Layer 2 of a small transformer language model trained on English Wikipedia (13 layers, counted from 0, width 96).
A neuron adds its activation times its output weights to the MLP's output. To switch it off is to set its activation to zero at one token and run the rest of the model.

Output weights of the MLP neurons that the questions are about. A number n stands for n times 0.0021.
n24: -65 -35 -37 48 23 19 57 -8 -10 -15 26 2 27 -2 -16 -11 -9 5 -10 -18 -1 -11 9 -13 22 36 -30 -7 23 9 0 28 7 23 -6 22 -18 39 15 -47 8 -15 20 5 26 -5 27 -31 -16 6 3 -12 10 -31 -3 34 18 -25 -23 -33 11 -37 8 15 -18 88 -15 25 -34 36 8 17 9 -17 61 2 8 -7 -31 -11 -45 -7 26 8 -20 -6 -28 -17 -7 -14 43 -25 -14 4 30 -58
n60: -10 69 -7 0 12 5 8 4 -55 5 42 37 -23 20 -3 33 -21 13 -24 -56 16 30 12 -5 -25 0 -16 28 20 -9 -3 24 43 4 17 43 -4 1 19 75 -35 -15 10 4 -31 -6 11 -45 -24 -5 15 -39 -16 -8 -9 -7 14 -30 -15 13 29 10 8 -24 37 -29 -31 44 -23 -6 -5 -29 17 -12 -20 -50 15 -30 -18 -8 7 -28 -12 13 -40 19 -58 9 30 20 39 8 18 18 -32 -19
n74: -8 -15 19 21 66 15 7 87 -29 -20 24 -39 34 17 13 -9 65 71 45 25 13 -27 -15 11 14 19 26 -7 36 -20 -3 -3 -28 -20 -33 -49 -81 -22 7 -21 12 -23 13 22 63 -4 26 22 25 60 14 9 0 0 -33 37 -23 12 1 -1 -6 -38 55 -25 0 -48 -18 -14 11 17 46 -6 -22 1 -20 -5 -68 -25 -42 -1 -36 9 -33 8 -44 38 -16 -14 -21 33 5 -56 17 -24 9 -66
n87: 29 -19 3 0 8 -13 8 76 46 12 -33 -3 15 -41 10 -29 46 22 -10 -11 37 -12 9 15 -18 16 -10 8 -22 22 -37 -9 23 -13 2 3 42 9 -5 -22 -29 -22 -47 1 -9 -1 -24 17 -27 16 12 46 -6 3 -51 -27 28 35 33 0 -15 8 -26 0 -29 31 -7 -14 -21 -29 27 -45 -33 -5 -6 -24 8 -8 -48 9 -33 43 -36 1 -14 -5 2 38 -17 22 -42 18 14 16 41 19
n102: 15 23 4 -14 27 20 70 0 5 2 -16 30 -3 -5 -23 -20 17 -17 -4 -5 38 10 29 -8 33 -10 -29 13 17 -29 16 -27 12 40 -9 13 -7 -51 25 -11 -34 -50 -2 -11 -94 41 -1 11 15 -8 -11 -28 30 -24 11 -18 -22 13 -8 -44 -9 17 6 -25 63 -44 16 17 -12 -26 4 -22 18 -1 31 33 25 -23 3 -7 -4 -21 26 25 13 -28 12 5 -16 -53 6 15 44 31 -34 -14
n131: 13 7 -16 -10 10 0 13 -17 -18 -26 23 19 29 -56 -26 -7 17 40 -22 10 27 49 -30 -30 -9 24 -4 -31 14 81 -10 -7 -65 -16 61 53 9 55 -24 -28 -8 -26 -24 -14 -83 -11 49 8 9 -3 -27 -27 21 15 20 -44 5 62 56 -18 5 -70 37 34 -30 -30 -40 61 -15 20 -26 -10 -5 43 -9 -37 -1 -26 62 -31 1 45 9 -2 12 5 -8 50 -41 -22 -4 -19 -49 17 46 12
n177: 3 -11 -30 19 5 -50 1 -18 -22 55 -7 -15 -8 24 -20 -24 6 -11 1 -13 37 6 -9 -9 -18 -9 12 9 9 40 -53 -22 55 -1 -16 2 -7 -28 10 -1 -7 42 27 -15 -12 9 -4 -11 -30 3 11 25 -1 -35 24 34 5 -24 17 -22 -30 9 15 22 45 -10 -48 6 25 13 5 10 20 8 8 42 15 11 13 -23 -4 3 18 -3 -7 7 -21 -43 42 -13 -19 -20 -9 -1 -12 -12
n185: -8 -25 -23 4 13 -25 21 -15 -20 21 7 -25 -5 38 1 16 28 -20 23 -25 22 -11 37 -42 10 -21 -6 -11 8 -1 20 -27 0 -38 -12 -29 21 11 17 19 6 -38 8 -10 -5 -15 2 24 23 -34 26 -65 2 0 21 8 28 61 -16 20 -32 11 0 -37 3 32 9 14 -15 -42 -5 -10 -17 -2 -45 18 18 25 5 28 8 -16 -15 7 29 5 21 27 2 -19 -16 17 5 8 -2 -57
n265: -30 -4 13 -5 -27 5 -18 28 -35 -7 -6 -50 22 61 27 -33 -22 56 57 1 18 -74 20 -17 -41 14 -13 15 11 5 -84 -66 18 13 -18 -39 -66 -16 24 -73 -37 32 40 -54 18 -52 -24 -19 -51 0 24 11 0 41 -5 6 33 37 18 56 66 -8 19 6 -18 56 -3 62 21 -12 50 30 -23 2 -2 20 -29 57 -49 3 15 -46 -8 24 25 -2 44 30 -47 -42 33 56 -49 -12 -20 7
n270: -13 -26 -29 -16 17 -26 21 37 -21 27 -29 -27 -21 -15 2 -11 68 39 13 -4 -22 -6 46 32 -36 29 1 -27 -25 7 42 -1 -5 -23 -42 4 32 15 -4 33 -46 -4 26 20 20 -19 -6 26 22 34 15 -11 19 -14 14 10 -9 -7 -2 -7 34 -20 -14 10 -9 -6 -28 -20 -21 7 -33 11 18 -4 28 37 25 -38 3 -35 -8 -8 4 -4 23 -14 -1 5 -37 23 -22 -36 54 30 -44 -15
n288: -33 -37 23 -13 -51 9 4 6 -21 24 36 22 9 14 10 4 -11 -3 -3 -29 -17 -9 -55 50 -22 -37 18 7 -26 -31 27 15 39 20 6 44 15 39 21 18 3 -33 37 13 -35 -16 0 -12 15 6 -6 -42 2 24 -14 -42 -11 12 8 13 -3 13 3 -3 -31 7 3 -2 -29 7 11 -23 -26 18 -57 -14 2 0 -40 12 11 11 2 15 -18 -1 3 -12 29 23 26 -44 15 14 -2 17
n293: 7 41 10 23 -11 35 12 -21 5 -39 -28 -20 -30 -15 13 10 6 -43 -13 18 22 3 53 44 -22 -9 38 9 -13 -23 -51 1 17 10 -54 -20 -26 28 -3 -9 -34 -2 -19 1 4 26 -9 -11 -23 3 25 53 -2 26 -33 -4 -16 39 34 -5 -47 -10 -38 9 7 50 -15 42 3 -22 14 -5 -54 67 -4 49 -7 0 23 -27 -26 -25 -22 -16 -3 -36 -41 -3 30 -5 1 -6 37 9 36 34
n298: 1 -22 -4 -15 12 -14 -37 -11 10 -24 10 13 55 34 31 -33 24 -49 -20 50 -12 12 -4 34 29 -23 -9 -18 -30 -16 0 -5 11 33 -8 8 -14 -37 12 15 20 14 -20 5 4 -17 -9 -52 15 42 1 -4 33 45 -25 -11 31 -60 -17 -6 -30 -14 43 -40 -12 8 -5 -12 -3 -49 -28 -23 -24 43 20 27 42 -4 -31 -46 3 7 23 -34 12 1 -23 1 -33 70 16 12 36 4 -19 -11
n303: 1 -14 15 5 5 -10 -11 10 -2 30 -12 48 -17 -20 27 -37 0 -1 1 -28 18 16 0 22 -13 -54 40 14 10 16 -17 35 -5 -27 0 48 43 7 -5 31 -8 15 -34 18 11 17 7 10 -33 -27 6 4 -18 23 10 -33 -50 -13 -11 -31 19 -21 -9 5 -47 29 16 -13 7 -7 -20 -50 -25 -38 29 -1 21 -20 0 28 -4 -9 -3 -14 5 -16 -4 32 12 -14 8 20 11 22 5 -12
n333: -5 -50 9 70 1 34 24 -20 22 -2 21 -13 20 5 -52 0 -15 22 -58 -1 -4 -20 9 -8 52 33 -30 -5 24 -17 -3 -34 -14 21 -5 -62 12 -27 49 -33 30 -33 13 47 -2 -41 -22 -21 -8 -1 43 45 -10 -11 -24 41 0 -10 35 -36 27 13 -14 -40 29 12 6 -23 -22 37 74 -26 -58 -5 5 -6 -18 12 23 17 -15 -9 30 -38 -17 2 -60 68 4 -1 37 -30 31 -2 -24 22
n352: 31 7 27 39 -22 -14 -62 -7 2 8 -1 -22 -7 -2 34 3 21 -20 4 -6 1 21 -16 10 6 22 27 -6 -31 15 8 -4 -24 -13 25 -34 36 0 -25 28 31 -7 7 -21 -2 21 -24 10 -17 -16 6 -1 9 -9 12 -4 -8 -4 33 9 -11 14 -19 18 -12 -5 9 9 -8 0 -28 -14 -8 -8 -33 10 24 -5 -11 -39 -1 23 48 -23 8 10 12 5 -17 -45 -12 23 -5 -7 45 -5

Each question names a token from some text and the token that comes next. It shows the activations a of the neurons there, in the order above. A number n stands for n times 0.033.

Then comes g, the gradient of the next token's log-probability with respect to the MLP's output, scaled to length 1. A neuron's effect is roughly proportional to its activation times (output weights . g). A number n stands for n times 0.0042.

"9", then "–"
a: -2 -5 -2 -5 -2 4 -5 -5 -4 -3 -5 -5 -4 -5 -4 -3
g: 11 0 -6 13 18 -10 20 -33 46 10 -52 -15 0 -23 -53 -32 6 -4 36 -32 -12 41 -8 20 5 -15 18 6 -56 -24 -13 9 8 22 -14 -19 -11 21 14 48 16 15 3 40 -4 12 -15 -10 -22 -46 -39 10 25 -27 -9 -16 -10 10 -60 0 -8 0 -33 27 43 -41 12 -21 -13 -2 21 7 1 -5 14 -11 -4 -1 52 -24 32 23 68 -8 1 23 -9 -27 -8 9 20 25 -1 13 13 1
Which neuron, switched off, lowers the next token's probability most? n265

"pop", then "ulation"
a: -4 20 -2 -4 -5 -2 -5 -5 -1 -4 -3 -1 -4 -4 -3 -2
g: 7 16 12 10 -27 34 6 33 -33 -5 -42 -4 56 10 -21 -27 -21 -14 -28 -32 -34 -27 -15 -9 -8 -53 25 15 -20 24 -1 -21 2 0 68 30 5 -10 2 -20 12 -5 -1 -11 11 3 5 47 2 12 30 17 43 -4 -24 54 -48 4 26 11 4 7 -35 20 -10 11 -21 17 -1 46 11 -10 -29 9 -7 27 -8 -2 18 -15 37 7 -11 -11 -29 -36 -6 22 -21 0 -1 -3 44 -46 -38 -6
Which neuron, switched off, raises the next token's probability most? n60

" TV", then " |"
a: -5 14 -1 51 -5 -3 -3 -2 -1 -5 -1 -5 3 -4 -2 7
g: 45 15 -54 21 19 -4 -4 1 -5 71 43 2 8 2 31 -6 37 19 15 8 18 -13 -3 -13 -51 13 13 -6 -21 12 -14 13 13 37 -11 0 4 -25 -9 -52 34 -3 13 -20 22 -31 0 -3 -19 -46 -56 7 -3 -15 -15 24 3 26 18 -3 17 6 1 -18 -26 42 -1 23 4 20 -41 -24 -35 -4 -14 -4 38 3 -13 -35 2 12 -40 6 -7 -53 -18 4 -17 3 -5 41 39 -5 -23 17
Which neuron, switched off, lowers the next token's probability most? n87

"op", then "al"
a: -5 17 -2 -1 0 -3 -1 -4 0 -3 -5 -2 -4 -2 2 -3
g: -17 34 28 21 -7 -17 56 -32 -51 -8 -5 5 2 5 -10 7 -5 -70 21 -25 35 13 -19 -38 -12 -17 -4 21 50 20 12 26 27 3 3 21 -19 46 -34 -12 -37 -5 29 -5 -11 -6 26 4 8 -14 1 17 -12 -17 18 29 -9 -53 -16 4 24 6 27 24 45 -27 32 -1 -28 5 -17 -29 -18 -16 10 15 14 46 13 28 -5 -33 -2 -21 -4 -40 -6 16 -13 -25 -5 40 -19 -41 4 -4
Which neuron, switched off, lowers the next token's probability most? n60

"ø", then "ya"
a: -5 -3 89 -2 0 -1 -3 -2 -2 -3 -3 -5 -5 3 -5 -4
g: 11 5 -7 20 -11 -26 -27 -2 15 -24 9 -8 9 -19 -1 7 8 -61 6 -21 -5 -24 4 16 5 18 -3 37 -1 -55 -12 20 40 -57 25 29 -2 -4 -28 -33 27 -3 -44 -5 5 6 -42 -24 40 9 -3 2 30 -28 -27 -50 39 30 9 2 -27 -2 7 40 22 0 -11 26 7 2 -29 7 36 45 -9 11 24 -10 0 9 15 -52 28 -28 38 14 1 43 -6 32 -30 26 -9 -17 -16 -16
Which neuron, switched off, raises the next token's probability most? n74

" |", then " Communist"
a: -2 -4 -5 -2 -3 29 -5 -5 -4 -5 -5 -4 -1 -5 -1 -5
g: -12 -24 40 -20 21 33 -63 7 -9 24 -35 42 19 34 11 -28 17 -30 -22 5 7 37 1 -42 43 5 14 18 -52 15 9 9 -20 6 0 25 -21 32 -21 42 19 -6 -4 12 -14 30 -1 -25 -13 26 12 -8 -3 -9 31 -24 14 39 3 -33 -51 -10 7 26 21 -5 7 -26 15 -20 -11 14 16 57 -15 -52 0 -15 -34 -8 30 -14 -28 -27 -24 20 -27 -3 25 -10 -14 -26 -3 8 10 1
Which neuron, switched off, lowers the next token's probability most? n131

".", then " "
a: -4 -2 -2 -3 -3 22 -5 -3 -3 -4 -4 -3 -4 -4 -2 -5
g: -20 33 -1 33 8 -8 8 -8 -3 -29 10 -26 26 5 18 -32 32 -34 6 -16 22 23 -37 13 -8 -31 -11 -43 -6 22 14 -21 -95 -2 27 -10 22 13 16 -10 -24 -21 -53 12 -8 27 -14 4 43 -29 37 11 -57 -8 38 21 16 -12 14 6 -4 -10 -6 5 -20 -12 15 9 2 22 19 52 -2 -7 5 24 -24 14 5 -20 9 47 5 -14 40 15 12 -45 -17 -16 -27 26 4 -5 -13 2
Which neuron, switched off, lowers the next token's probability most? n131

" N", then "."
a: -5 -4 -5 -1 -4 7 -4 -1 0 -5 -4 -5 1 -3 -3 -5
g: -4 -6 -10 23 12 15 -2 -39 10 1 -2 28 -47 4 26 -20 44 44 18 17 18 -20 38 23 -9 12 -17 6 3 -20 2 -32 -18 41 -18 -60 6 -17 24 -9 -24 -13 22 -15 -33 12 35 -33 10 -15 25 36 -12 32 -34 1 -23 23 -11 -2 11 15 19 -24 22 14 -54 4 -49 -7 6 -32 11 12 -6 -29 -27 1 17 -19 -1 43 -12 -11 10 -35 -39 15 41 50 -16 -1 29 9 22 -33
Which neuron, switched off, raises the next token's probability most? n293

" |", then " Opponent"
a: -2 -4 -5 -2 -3 3 -5 -5 -4 -5 -5 -4 0 -5 -2 -5
g: 14 -11 -6 -31 -6 -23 4 -46 15 28 -56 -14 8 -14 20 5 -5 -3 28 6 -35 -23 -27 -1 12 -14 0 -32 10 4 -30 8 37 -13 24 -43 26 35 -22 39 0 -5 -18 -31 58 36 31 -16 -20 11 -1 -8 0 -11 25 -22 -30 11 -8 -6 -25 21 30 -4 33 0 -32 -63 -11 -7 2 26 5 -57 15 38 -7 1 8 -30 38 43 23 -8 -28 -12 -4 28 16 37 12 22 29 2 9 -16
Which neuron, switched off, lowers the next token's probability most? n265

"|", then " Party"
a: -1 -2 -5 -4 -5 17 -2 -4 -2 -4 -3 -3 -3 -4 -1 -4
g: 15 -6 -4 -4 -11 -1 -22 -21 -22 25 27 -15 20 -10 14 20 18 -5 17 -50 52 -12 -14 -20 2 -80 -23 23 9 9 -29 25 27 10 5 10 17 33 -26 44 21 26 -2 -6 41 -5 -26 -9 -52 6 -4 -20 12 -20 -3 8 -24 2 -30 25 -6 20 -7 -5 58 -11 -54 -23 -6 -10 -17 9 14 -15 -25 46 -39 5 1 46 19 12 23 23 -20 -9 -12 -4 35 11 3 2 -32 24 3 -47
Which neuron, switched off, raises the next token's probability most? n131

" TV", then "K"
a: -5 15 -2 48 -5 3 -3 -2 -1 -5 1 -5 3 -5 -2 8
g: -5 -19 3 -27 -14 13 19 33 32 -48 -20 -24 -41 -21 -1 9 -4 6 -10 3 13 -16 -5 -40 24 -16 38 -5 -4 -22 7 35 -35 30 15 9 -11 3 -16 34 25 -34 12 24 61 7 2 21 10 13 32 -11 21 6 25 31 16 -33 17 37 -9 -6 -11 -4 -22 -27 38 5 -36 -5 -29 11 -20 19 9 -38 56 13 -6 34 -6 -48 -2 -3 19 36 -14 -22 -62 16 -26 -24 -28 -27 7 9
Which neuron, switched off, raises the next token's probability most? n87